Layer 6 of a small transformer language model trained on English Wikipedia (15 layers, counted from 0, width 64).
A neuron's activation on a vector x is SiLU(gate . x) times (in . x), where the dot is the dot product.

Input weights of the MLP neurons that the questions are about. A number n stands for (n - 500) times 0.0014.
n25 gate: 600 716 606 794 602 699 679 396 313 229 381 547 288 471 520 598 640 630 616 540 824 524 480 305 701 591 42 245 631 663 529 834 510 490 347 430 774 360 328 570 583 283 422 750 544 423 543 90 490 609 549 530 377 347 646 290 594 515 500 539 571 533 318 414
n42 gate: 566 271 762 470 471 743 443 745 591 517 602 365 729 349 457 609 781 643 387 418 560 323 617 522 643 591 352 583 635 543 432 438 231 544 577 556 530 451 280 721 559 525 314 879 466 692 335 581 572 308 320 354 462 521 591 434 642 570 378 400 729 525 606 467
n45 gate: 478 399 301 159 355 696 337 603 734 552 662 686 559 660 570 797 293 772 797 547 542 408 369 491 608 550 505 387 495 421 482 375 373 638 546 350 593 461 385 217 656 441 399 397 436 645 549 648 694 343 345 663 836 306 608 621 472 356 500 514 777 407 748 370
n59 gate: 540 592 447 593 631 571 431 309 42 531 438 338 540 318 371 561 469 391 834 344 138 850 547 578 223 390 777 440 286 711 322 327 370 405 798 220 510 436 419 573 439 465 221 609 641 550 555 526 218 403 414 614 337 510 427 421 856 251 676 590 315 446 439 426
n60 gate: 400 753 451 526 335 669 330 830 416 496 535 426 235 487 391 628 592 229 377 474 761 312 330 600 439 672 408 458 412 673 547 238 452 544 453 535 291 486 453 540 611 576 427 448 602 399 504 595 513 297 746 322 607 629 540 304 535 291 224 572 358 413 594 734
n61 gate: 523 528 426 443 402 461 529 560 376 764 384 446 410 520 601 472 703 342 614 285 128 583 581 662 582 321 533 578 582 604 623 581 276 369 464 577 645 257 496 692 381 379 488 759 539 355 562 768 556 604 512 516 532 520 370 500 685 525 646 806 521 684 591 484
n80 gate: 441 455 307 413 552 484 407 545 651 600 369 429 600 476 788 484 355 425 250 454 488 520 338 624 479 532 392 576 592 574 249 334 616 315 635 748 451 466 589 425 508 428 314 657 492 772 638 594 459 541 472 413 504 349 454 559 89 394 621 448 272 535 431 163
n109 gate: 623 575 278 567 588 444 656 291 546 294 486 419 348 170 272 542 534 471 644 562 457 551 467 452 654 518 774 675 514 632 430 555 414 384 264 409 419 460 683 577 402 30 449 896 875 555 450 415 632 260 607 357 434 533 538 614 400 515 407 200 592 423 725 377
n113 gate: 422 379 443 561 251 580 595 480 406 706 597 383 510 736 480 776 407 397 376 263 326 827 258 300 598 470 655 302 427 276 465 500 650 797 434 449 449 298 409 412 530 743 113 731 760 629 633 729 475 241 530 377 298 819 283 525 367 526 765 366 484 471 233 613
n141 gate: 673 700 364 604 303 226 806 582 542 178 642 488 693 263 573 513 448 313 400 713 647 466 561 439 291 354 531 697 775 530 343 243 422 698 560 478 539 603 657 496 615 399 551 474 635 483 529 517 581 556 588 522 602 256 696 649 603 659 508 676 416 455 474 380
n188 gate: 461 573 647 537 662 514 682 733 511 470 482 489 518 417 552 565 615 664 541 496 385 467 708 277 769 468 623 547 612 533 173 486 343 556 562 574 537 446 730 410 504 586 656 474 482 582 457 269 493 614 699 474 639 515 466 624 603 621 475 759 337 630 573 607
n202 gate: 341 591 552 565 464 437 918 191 611 658 454 161 357 378 472 541 663 323 556 333 315 586 560 291 449 371 322 496 678 403 541 584 360 674 362 44 565 356 327 603 491 644 518 500 680 343 336 408 436 459 423 583 568 175 701 478 495 637 450 644 666 474 432 629
n226 gate: 478 812 537 101 593 603 444 249 562 694 500 696 389 518 482 590 320 638 324 247 422 378 426 403 546 447 819 429 222 336 293 513 477 617 464 679 541 329 757 560 523 473 406 394 429 447 381 682 359 800 607 239 771 641 514 588 669 411 500 429 444 487 414 337
n239 gate: 518 569 443 546 608 500 553 681 585 584 528 270 468 536 514 445 159 551 247 280 444 500 477 645 725 675 500 311 599 542 368 789 355 391 514 556 337 693 674 584 244 698 537 309 387 649 438 431 629 293 133 347 637 744 664 785 574 690 278 428 471 376 354 371
n286 gate: 731 693 509 687 574 450 670 754 606 551 420 492 455 446 788 292 777 679 470 726 559 438 705 521 393 500 342 689 264 424 384 334 402 448 205 504 458 399 700 650 391 504 575 491 393 586 443 550 546 336 235 525 550 508 586 557 606 396 227 545 565 423 354 317
n298 gate: 496 409 361 526 200 551 568 487 636 473 535 672 393 543 465 422 411 668 851 451 593 344 217 509 473 415 736 168 527 496 180 340 349 648 391 668 474 573 309 402 201 645 582 319 556 513 606 627 653 378 676 522 422 539 509 340 645 392 637 453 604 479 218 420
n25 in: 398 382 301 474 413 218 557 657 451 320 563 686 339 708 457 421 569 530 530 556 675 563 526 615 504 578 466 302 573 589 249 321 461 366 458 419 474 664 802 590 709 459 174 329 612 702 426 373 555 622 521 338 513 643 393 675 508 474 471 694 535 658 223 704
n42 in: 668 340 464 364 641 778 270 561 399 381 474 467 759 217 588 483 544 571 513 372 619 539 800 575 473 475 416 517 638 814 418 387 204 451 552 535 684 400 323 314 431 338 655 597 530 636 348 600 787 391 461 329 336 483 434 428 531 500 517 602 630 325 707 744
n45 in: 504 531 560 342 570 456 361 423 653 851 388 663 632 469 387 500 546 482 687 536 441 420 718 618 258 452 523 500 669 666 469 448 505 661 693 450 744 359 799 166 398 395 660 191 641 364 348 518 442 388 337 541 478 240 646 487 604 444 632 781 338 513 799 626
n59 in: 447 534 382 401 763 918 487 491 492 548 619 508 750 219 551 597 625 259 526 327 448 487 513 367 569 479 296 558 665 483 479 262 617 500 598 513 371 268 703 552 432 567 466 569 713 238 376 449 534 568 353 380 301 462 522 599 624 263 529 400 658 659 720 397
n60 in: 733 559 575 551 603 581 557 799 571 491 367 474 375 559 509 644 644 241 509 769 698 115 574 500 100 673 207 629 635 679 495 460 342 458 358 407 680 514 291 342 500 589 459 629 478 598 699 578 354 454 590 477 409 787 584 398 390 283 365 299 368 597 613 407
n61 in: 582 690 248 504 757 388 636 449 471 612 627 451 603 212 649 584 246 474 539 697 645 383 727 367 513 661 496 574 526 301 622 394 818 313 407 320 521 598 496 392 630 397 592 586 408 463 447 208 432 492 375 521 391 432 526 467 496 491 400 562 884 447 681 307
n80 in: 463 764 513 381 727 616 578 301 488 180 302 234 397 409 568 309 325 449 543 432 449 513 364 342 509 410 654 533 659 563 438 179 367 599 230 534 517 359 504 440 700 455 642 419 405 484 687 500 563 559 632 373 295 361 697 610 555 543 752 492 270 435 496 577
n109 in: 469 548 533 741 724 234 692 388 325 581 564 414 588 165 238 500 505 462 214 274 559 605 581 275 570 464 505 428 846 420 820 597 306 625 192 468 211 83 621 608 389 173 532 838 745 521 459 405 664 288 244 564 331 468 689 485 521 352 380 380 609 352 637 300
n113 in: 290 583 605 706 532 527 678 430 455 533 588 896 310 706 481 578 166 350 656 505 434 693 340 416 410 577 783 414 751 523 482 298 641 828 588 627 617 573 463 212 643 464 353 326 518 346 684 662 468 268 427 650 518 579 524 339 547 442 559 532 658 509 219 707
n141 in: 500 512 561 619 705 519 582 722 496 504 614 523 481 508 218 372 744 492 492 360 587 664 368 659 849 427 504 781 552 421 683 508 236 516 535 480 353 624 527 568 527 473 488 540 527 646 694 315 701 472 330 440 590 736 648 454 437 553 306 346 374 398 461 523
n188 in: 601 592 488 265 812 389 487 707 527 529 432 253 441 397 690 611 831 455 574 410 382 372 610 166 676 731 598 598 557 520 448 539 475 583 685 582 472 344 552 357 540 626 699 415 476 586 449 544 331 484 373 455 640 600 484 387 451 508 350 484 351 581 788 543
n202 in: 354 580 578 406 373 636 385 482 176 482 389 573 896 263 661 425 351 423 550 694 563 518 635 604 523 617 600 348 541 594 712 522 541 514 607 577 482 299 553 396 328 635 738 649 448 296 724 206 407 558 469 460 243 500 645 491 934 477 487 500 376 389 323 496
n226 in: 396 401 398 568 637 257 677 645 544 404 211 340 377 393 468 367 861 500 477 669 259 531 610 441 298 255 413 425 743 626 504 456 578 232 450 249 314 726 473 431 446 553 652 495 668 658 661 622 666 694 367 636 151 397 651 552 577 626 620 363 528 509 621 574
n239 in: 438 212 500 653 230 550 557 468 491 621 330 214 482 473 838 677 514 412 327 616 542 341 444 486 411 795 537 424 373 399 445 571 388 604 505 658 97 582 473 294 445 590 309 337 577 231 647 302 610 518 197 602 632 605 575 633 458 809 491 554 637 465 368 669
n286 in: 616 700 488 654 661 457 641 621 765 353 351 346 563 361 573 341 569 390 529 634 800 508 581 374 451 426 696 551 525 548 552 508 520 442 327 565 464 445 524 631 241 594 496 715 504 508 500 600 472 327 354 735 464 560 312 422 690 326 247 740 459 427 372 726
n298 in: 324 405 571 703 457 285 421 294 663 144 409 395 482 493 415 601 637 622 671 593 367 547 611 526 318 514 626 297 653 335 334 542 355 654 452 641 577 534 529 560 576 307 518 426 464 561 482 547 573 653 547 541 431 580 493 525 570 307 540 632 391 391 351 366

Each question shows a token from some text and the vector x that enters the MLP there. A number n stands for (n - 500) times 0.0082.

"y": 390 543 447 497 714 290 285 547 680 451 512 453 385 387 347 343 612 702 440 664 400 689 540 605 483 633 402 524 417 444 521 218 568 709 606 472 746 386 489 377 600 587 446 599 620 442 380 502 304 744 650 461 449 600 365 487 578 422 500 507 545 487 536 445
The three highest activations, in order: n59, n188, n226

" official": 429 148 437 610 652 527 315 593 576 537 582 315 525 495 291 309 567 489 453 646 645 514 379 417 450 371 466 515 488 421 685 396 530 405 627 499 588 361 787 307 664 650 727 487 417 423 584 451 536 565 616 402 484 438 444 581 454 489 614 537 602 613 409 654
Which two neurons fire most, strongest first? n109, n113

"ved": 481 248 479 258 702 492 273 536 518 578 729 556 462 452 325 429 628 454 237 494 507 530 566 546 418 265 529 444 417 412 627 217 534 405 480 580 683 404 510 435 598 681 566 427 644 554 495 463 576 668 612 460 356 599 510 501 315 525 550 593 608 632 546 606
The neuron with the highest activation: n226

"d": 257 468 555 367 632 326 324 581 637 658 474 527 278 287 414 432 615 521 370 473 556 478 391 596 378 411 652 711 532 378 716 422 517 442 696 587 741 442 446 511 550 635 469 421 541 529 416 439 393 625 648 570 404 543 445 428 415 744 505 658 722 540 571 521
The neuron with the highest activation: n61

"ue": 385 469 474 494 713 455 250 396 512 574 443 434 482 596 403 384 633 611 354 621 488 424 490 501 553 313 665 701 574 389 579 368 426 166 396 679 687 296 590 275 641 612 755 624 524 603 494 509 452 574 497 393 377 732 489 484 577 541 513 416 627 621 421 515
The neuron with the highest activation: n226

" I": 396 529 478 384 616 436 294 604 626 569 403 436 407 594 346 285 517 613 482 662 543 576 432 712 537 517 569 626 467 365 470 647 474 493 545 609 517 378 520 313 655 607 596 662 496 357 528 418 501 620 456 571 467 628 487 459 597 435 457 863 754 704 476 677
The most active neuron and its activation: n61, at about 0.74

" team": 409 407 565 595 643 498 275 560 746 513 683 371 424 414 282 373 565 637 374 741 491 449 520 501 463 382 415 552 567 452 651 335 517 455 600 462 711 354 701 325 643 589 677 473 473 389 434 341 510 527 487 419 515 556 328 580 410 471 513 610 663 638 318 613
The most active neuron and its activation: n239, at about 0.33

" |": 587 391 498 367 415 483 408 516 635 568 456 522 478 356 341 387 516 614 380 466 546 630 316 648 302 637 358 565 568 481 611 438 555 676 373 509 563 401 331 473 830 691 749 602 469 344 451 421 477 664 381 448 505 614 507 412 445 518 600 651 668 490 311 631
Which two neurons fire most, strongest first? n202, n42

" O": 347 482 416 518 611 364 284 605 574 500 467 518 509 486 432 330 530 566 368 630 548 462 474 659 423 690 545 629 598 359 376 781 536 412 382 508 511 284 482 348 691 625 695 592 394 298 283 430 523 645 591 601 442 563 500 465 719 395 555 676 620 577 539 592
The three highest activations, in order: n61, n188, n141

" is": 648 345 420 360 659 430 282 517 467 597 656 416 292 385 365 349 524 750 428 618 393 614 492 529 451 549 603 578 574 399 651 400 431 539 652 388 470 278 550 364 668 574 615 576 544 389 613 594 444 587 413 568 466 543 327 532 590 449 645 580 748 709 559 600
Which two neurons fire most, strongest first? n61, n45

"\n": 616 319 433 374 471 426 402 452 460 549 581 481 403 355 420 470 605 520 382 620 637 589 416 599 412 498 681 538 507 544 601 274 717 747 580 592 535 341 570 356 585 807 758 606 507 426 531 489 454 695 461 507 405 643 421 579 553 575 258 613 675 615 384 505
The most active neuron and its activation: n113, at about 0.5

" group": 431 375 652 534 681 358 271 559 623 500 647 324 426 409 324 313 470 677 414 810 541 413 368 459 443 384 418 559 576 441 593 307 554 520 510 605 615 368 706 406 647 675 697 462 543 410 496 422 481 523 543 427 528 587 324 611 316 368 525 538 678 559 397 551
The neuron with the highest activation: n239

" 2022": 557 394 524 271 570 357 277 374 573 383 414 433 425 561 408 393 656 565 234 641 615 477 551 688 497 552 480 583 479 417 657 372 572 433 526 449 727 264 585 429 578 781 652 509 489 531 530 353 542 590 436 473 544 506 452 541 495 483 480 657 663 723 319 594
The three highest activations, in order: n113, n286, n109

"|": 652 384 377 428 579 354 471 511 443 321 585 440 478 324 364 424 636 546 394 683 657 708 352 623 407 486 533 459 516 536 668 344 599 683 583 636 675 459 743 461 642 594 605 672 649 470 622 309 561 660 432 716 590 642 525 526 540 533 313 464 463 649 350 565
The neuron with the highest activation: n141

" A": 399 426 491 464 620 467 287 622 713 458 339 438 471 573 392 305 498 625 383 625 555 576 438 607 502 708 571 654 577 416 407 658 494 439 496 456 581 302 446 306 620 701 621 647 367 351 379 368 492 722 432 615 399 560 421 554 713 406 566 506 667 740 473 594
The three highest activations, in order: n188, n109, n113

" Cup": 329 427 558 536 577 352 238 622 609 442 644 479 490 437 335 459 579 534 336 714 427 379 500 511 467 442 432 586 469 439 611 367 497 353 568 418 615 323 664 364 635 724 629 502 469 463 420 259 467 536 595 422 485 558 309 550 430 491 460 615 783 659 302 574
The most active neuron and its activation: n80, at about 0.46

"-": 350 471 436 351 530 475 280 617 386 559 534 546 390 498 350 375 618 687 273 774 585 525 346 622 404 597 499 630 628 540 473 379 620 463 691 551 530 97 435 366 550 712 707 521 499 455 521 287 453 626 508 663 562 628 465 448 561 421 454 529 450 475 407 470
The neuron with the highest activation: n60

" made": 512 308 417 431 678 440 442 588 565 609 902 434 500 411 423 336 575 677 328 634 595 477 467 505 398 574 498 490 541 413 666 372 498 391 566 513 646 273 568 385 744 649 570 503 500 455 397 536 557 744 615 426 499 545 431 491 443 405 550 525 653 698 646 599
The most active neuron and its activation: n42, at about 1.4

".": 410 223 486 360 358 500 392 576 497 493 404 547 532 420 479 303 516 636 323 545 681 452 373 551 305 689 399 514 428 404 644 481 618 594 617 530 614 296 410 372 559 634 676 605 698 347 332 528 461 752 469 642 360 664 366 542 610 351 563 509 602 438 253 513
The most active neuron and its activation: n141, at about 0.64

" their": 416 286 429 606 659 452 475 617 680 383 473 390 416 462 374 294 613 595 483 550 599 424 378 527 378 514 309 457 403 471 758 430 469 510 528 285 363 433 561 439 709 754 690 498 455 441 448 372 500 639 446 619 440 522 463 575 689 514 664 472 579 561 518 743
The neuron with the highest activation: n202

"ia": 445 508 608 349 668 317 409 397 655 440 327 398 422 479 444 407 702 593 280 658 525 626 521 570 594 470 588 656 442 386 529 270 495 436 484 590 586 338 648 355 513 692 650 647 543 429 551 297 413 702 467 398 405 625 385 469 452 480 677 603 696 511 420 532
The three highest activations, in order: n188, n226, n80

"vision": 331 358 545 593 665 511 274 433 544 338 625 565 532 434 393 334 652 397 378 853 477 512 365 568 474 429 312 593 406 435 597 313 503 409 419 452 624 303 656 514 632 678 644 573 406 480 441 422 462 533 730 379 491 692 386 517 351 476 401 637 534 603 395 605
The neuron with the highest activation: n60

"i": 485 422 473 444 503 389 513 392 510 358 578 575 464 436 403 456 695 464 448 696 574 586 530 733 553 450 588 644 428 308 526 355 480 528 573 598 525 373 342 231 615 740 610 352 557 336 404 299 349 742 453 396 436 690 334 543 467 579 541 594 753 450 483 444
The most active neuron and its activation: n109, at about 0.66

"w": 531 468 535 446 623 411 441 682 425 598 629 458 450 353 366 371 531 675 463 460 404 547 263 738 372 278 378 440 482 416 498 374 454 491 696 565 685 200 406 468 629 698 513 389 657 431 340 364 390 466 687 570 359 587 418 445 642 469 530 434 760 613 567 550
The neuron with the highest activation: n59

" two": 474 363 506 451 649 287 280 668 633 425 590 333 525 418 337 348 587 617 354 604 458 518 371 694 355 458 236 477 511 511 516 278 355 599 556 398 427 426 611 440 665 624 725 345 476 530 398 471 496 641 450 724 410 562 521 564 546 592 599 528 685 592 499 615
The neuron with the highest activation: n141

"s": 365 527 719 396 673 360 243 640 640 562 532 527 447 375 383 344 579 703 442 381 391 490 529 540 498 620 626 631 551 434 645 416 366 574 448 460 532 364 473 324 657 599 499 621 642 373 472 258 309 520 690 392 470 523 487 568 459 632 456 507 788 571 405 616
The three highest activations, in order: n188, n42, n202

" be": 605 469 362 499 599 457 389 576 474 519 648 427 369 531 487 255 501 743 384 583 622 580 373 520 397 455 592 682 397 372 560 397 423 417 678 473 552 224 516 412 687 569 562 545 521 391 404 537 476 697 412 599 472 617 377 574 653 427 616 418 731 774 663 582
The neuron with the highest activation: n61

"al": 369 353 354 545 546 589 227 676 646 413 381 418 451 681 301 309 664 491 358 347 635 523 697 527 519 408 557 628 374 552 654 563 411 509 303 368 595 376 616 376 616 626 659 548 435 604 491 393 302 511 640 569 407 704 534 381 493 613 569 418 533 576 322 494
The neuron with the highest activation: n60

" W": 442 419 573 376 654 369 380 678 747 514 500 518 470 423 375 411 441 702 427 590 385 397 390 623 360 554 547 555 453 425 347 604 522 585 477 476 517 287 473 389 754 765 581 430 710 314 333 441 550 504 502 540 421 558 343 675 492 517 480 487 743 711 518 504
Which two neurons fire most, strongest first? n45, n188

"cent": 399 495 494 444 593 430 341 503 459 573 622 598 455 626 471 328 506 389 306 684 489 575 367 529 345 261 434 621 502 285 735 440 406 172 489 445 534 410 488 298 597 741 592 530 581 439 494 361 459 606 565 356 558 763 483 532 597 645 650 537 701 598 445 510
Which two neurons fire most, strongest first? n61, n298

",": 433 444 490 252 464 511 349 417 472 490 468 513 295 358 412 402 404 601 339 716 651 574 338 670 373 582 571 498 390 501 629 511 399 660 382 548 598 293 540 322 406 683 723 401 689 413 496 382 470 594 574 665 484 657 411 416 571 372 680 566 731 553 281 516
The neuron with the highest activation: n298

"ic": 393 224 504 412 694 417 366 538 611 335 512 446 413 478 427 298 721 591 398 721 537 578 437 392 639 305 449 619 451 433 560 361 397 449 411 526 639 506 510 417 533 652 642 630 556 387 649 349 364 798 545 309 437 465 407 552 498 384 470 389 605 393 521 669
Which two neurons fire most, strongest first? n188, n113

"ra": 538 465 659 574 638 449 465 571 691 553 506 355 625 625 237 362 604 650 355 501 463 622 465 606 428 412 427 505 509 439 562 407 442 567 671 592 580 381 494 268 551 683 638 504 586 267 203 546 620 643 519 619 289 642 535 369 458 471 699 612 547 493 607 390
The three highest activations, in order: n42, n25, n239

" G": 317 352 484 434 545 391 217 645 694 491 441 550 340 552 345 441 476 528 410 639 484 440 423 721 373 554 538 693 599 438 372 631 604 429 454 505 497 458 491 288 725 637 609 636 535 440 299 276 416 562 434 561 391 585 415 622 524 491 425 663 655 641 444 503
The neuron with the highest activation: n109

"00": 448 402 519 360 542 395 347 456 632 445 362 448 637 585 525 322 530 623 195 568 643 441 443 579 431 571 491 552 574 412 559 362 406 386 334 385 634 287 453 563 508 734 730 510 567 479 429 461 453 816 548 552 326 509 418 498 544 384 474 596 661 564 260 640
The three highest activations, in order: n286, n202, n113

"ian": 418 484 490 507 620 428 292 513 535 493 379 388 470 518 417 387 746 594 346 576 583 629 351 466 510 302 573 667 328 357 571 454 338 532 434 459 619 410 553 408 499 707 727 508 494 451 434 136 461 605 481 516 405 558 380 467 454 606 495 469 688 501 265 616
The three highest activations, in order: n286, n202, n60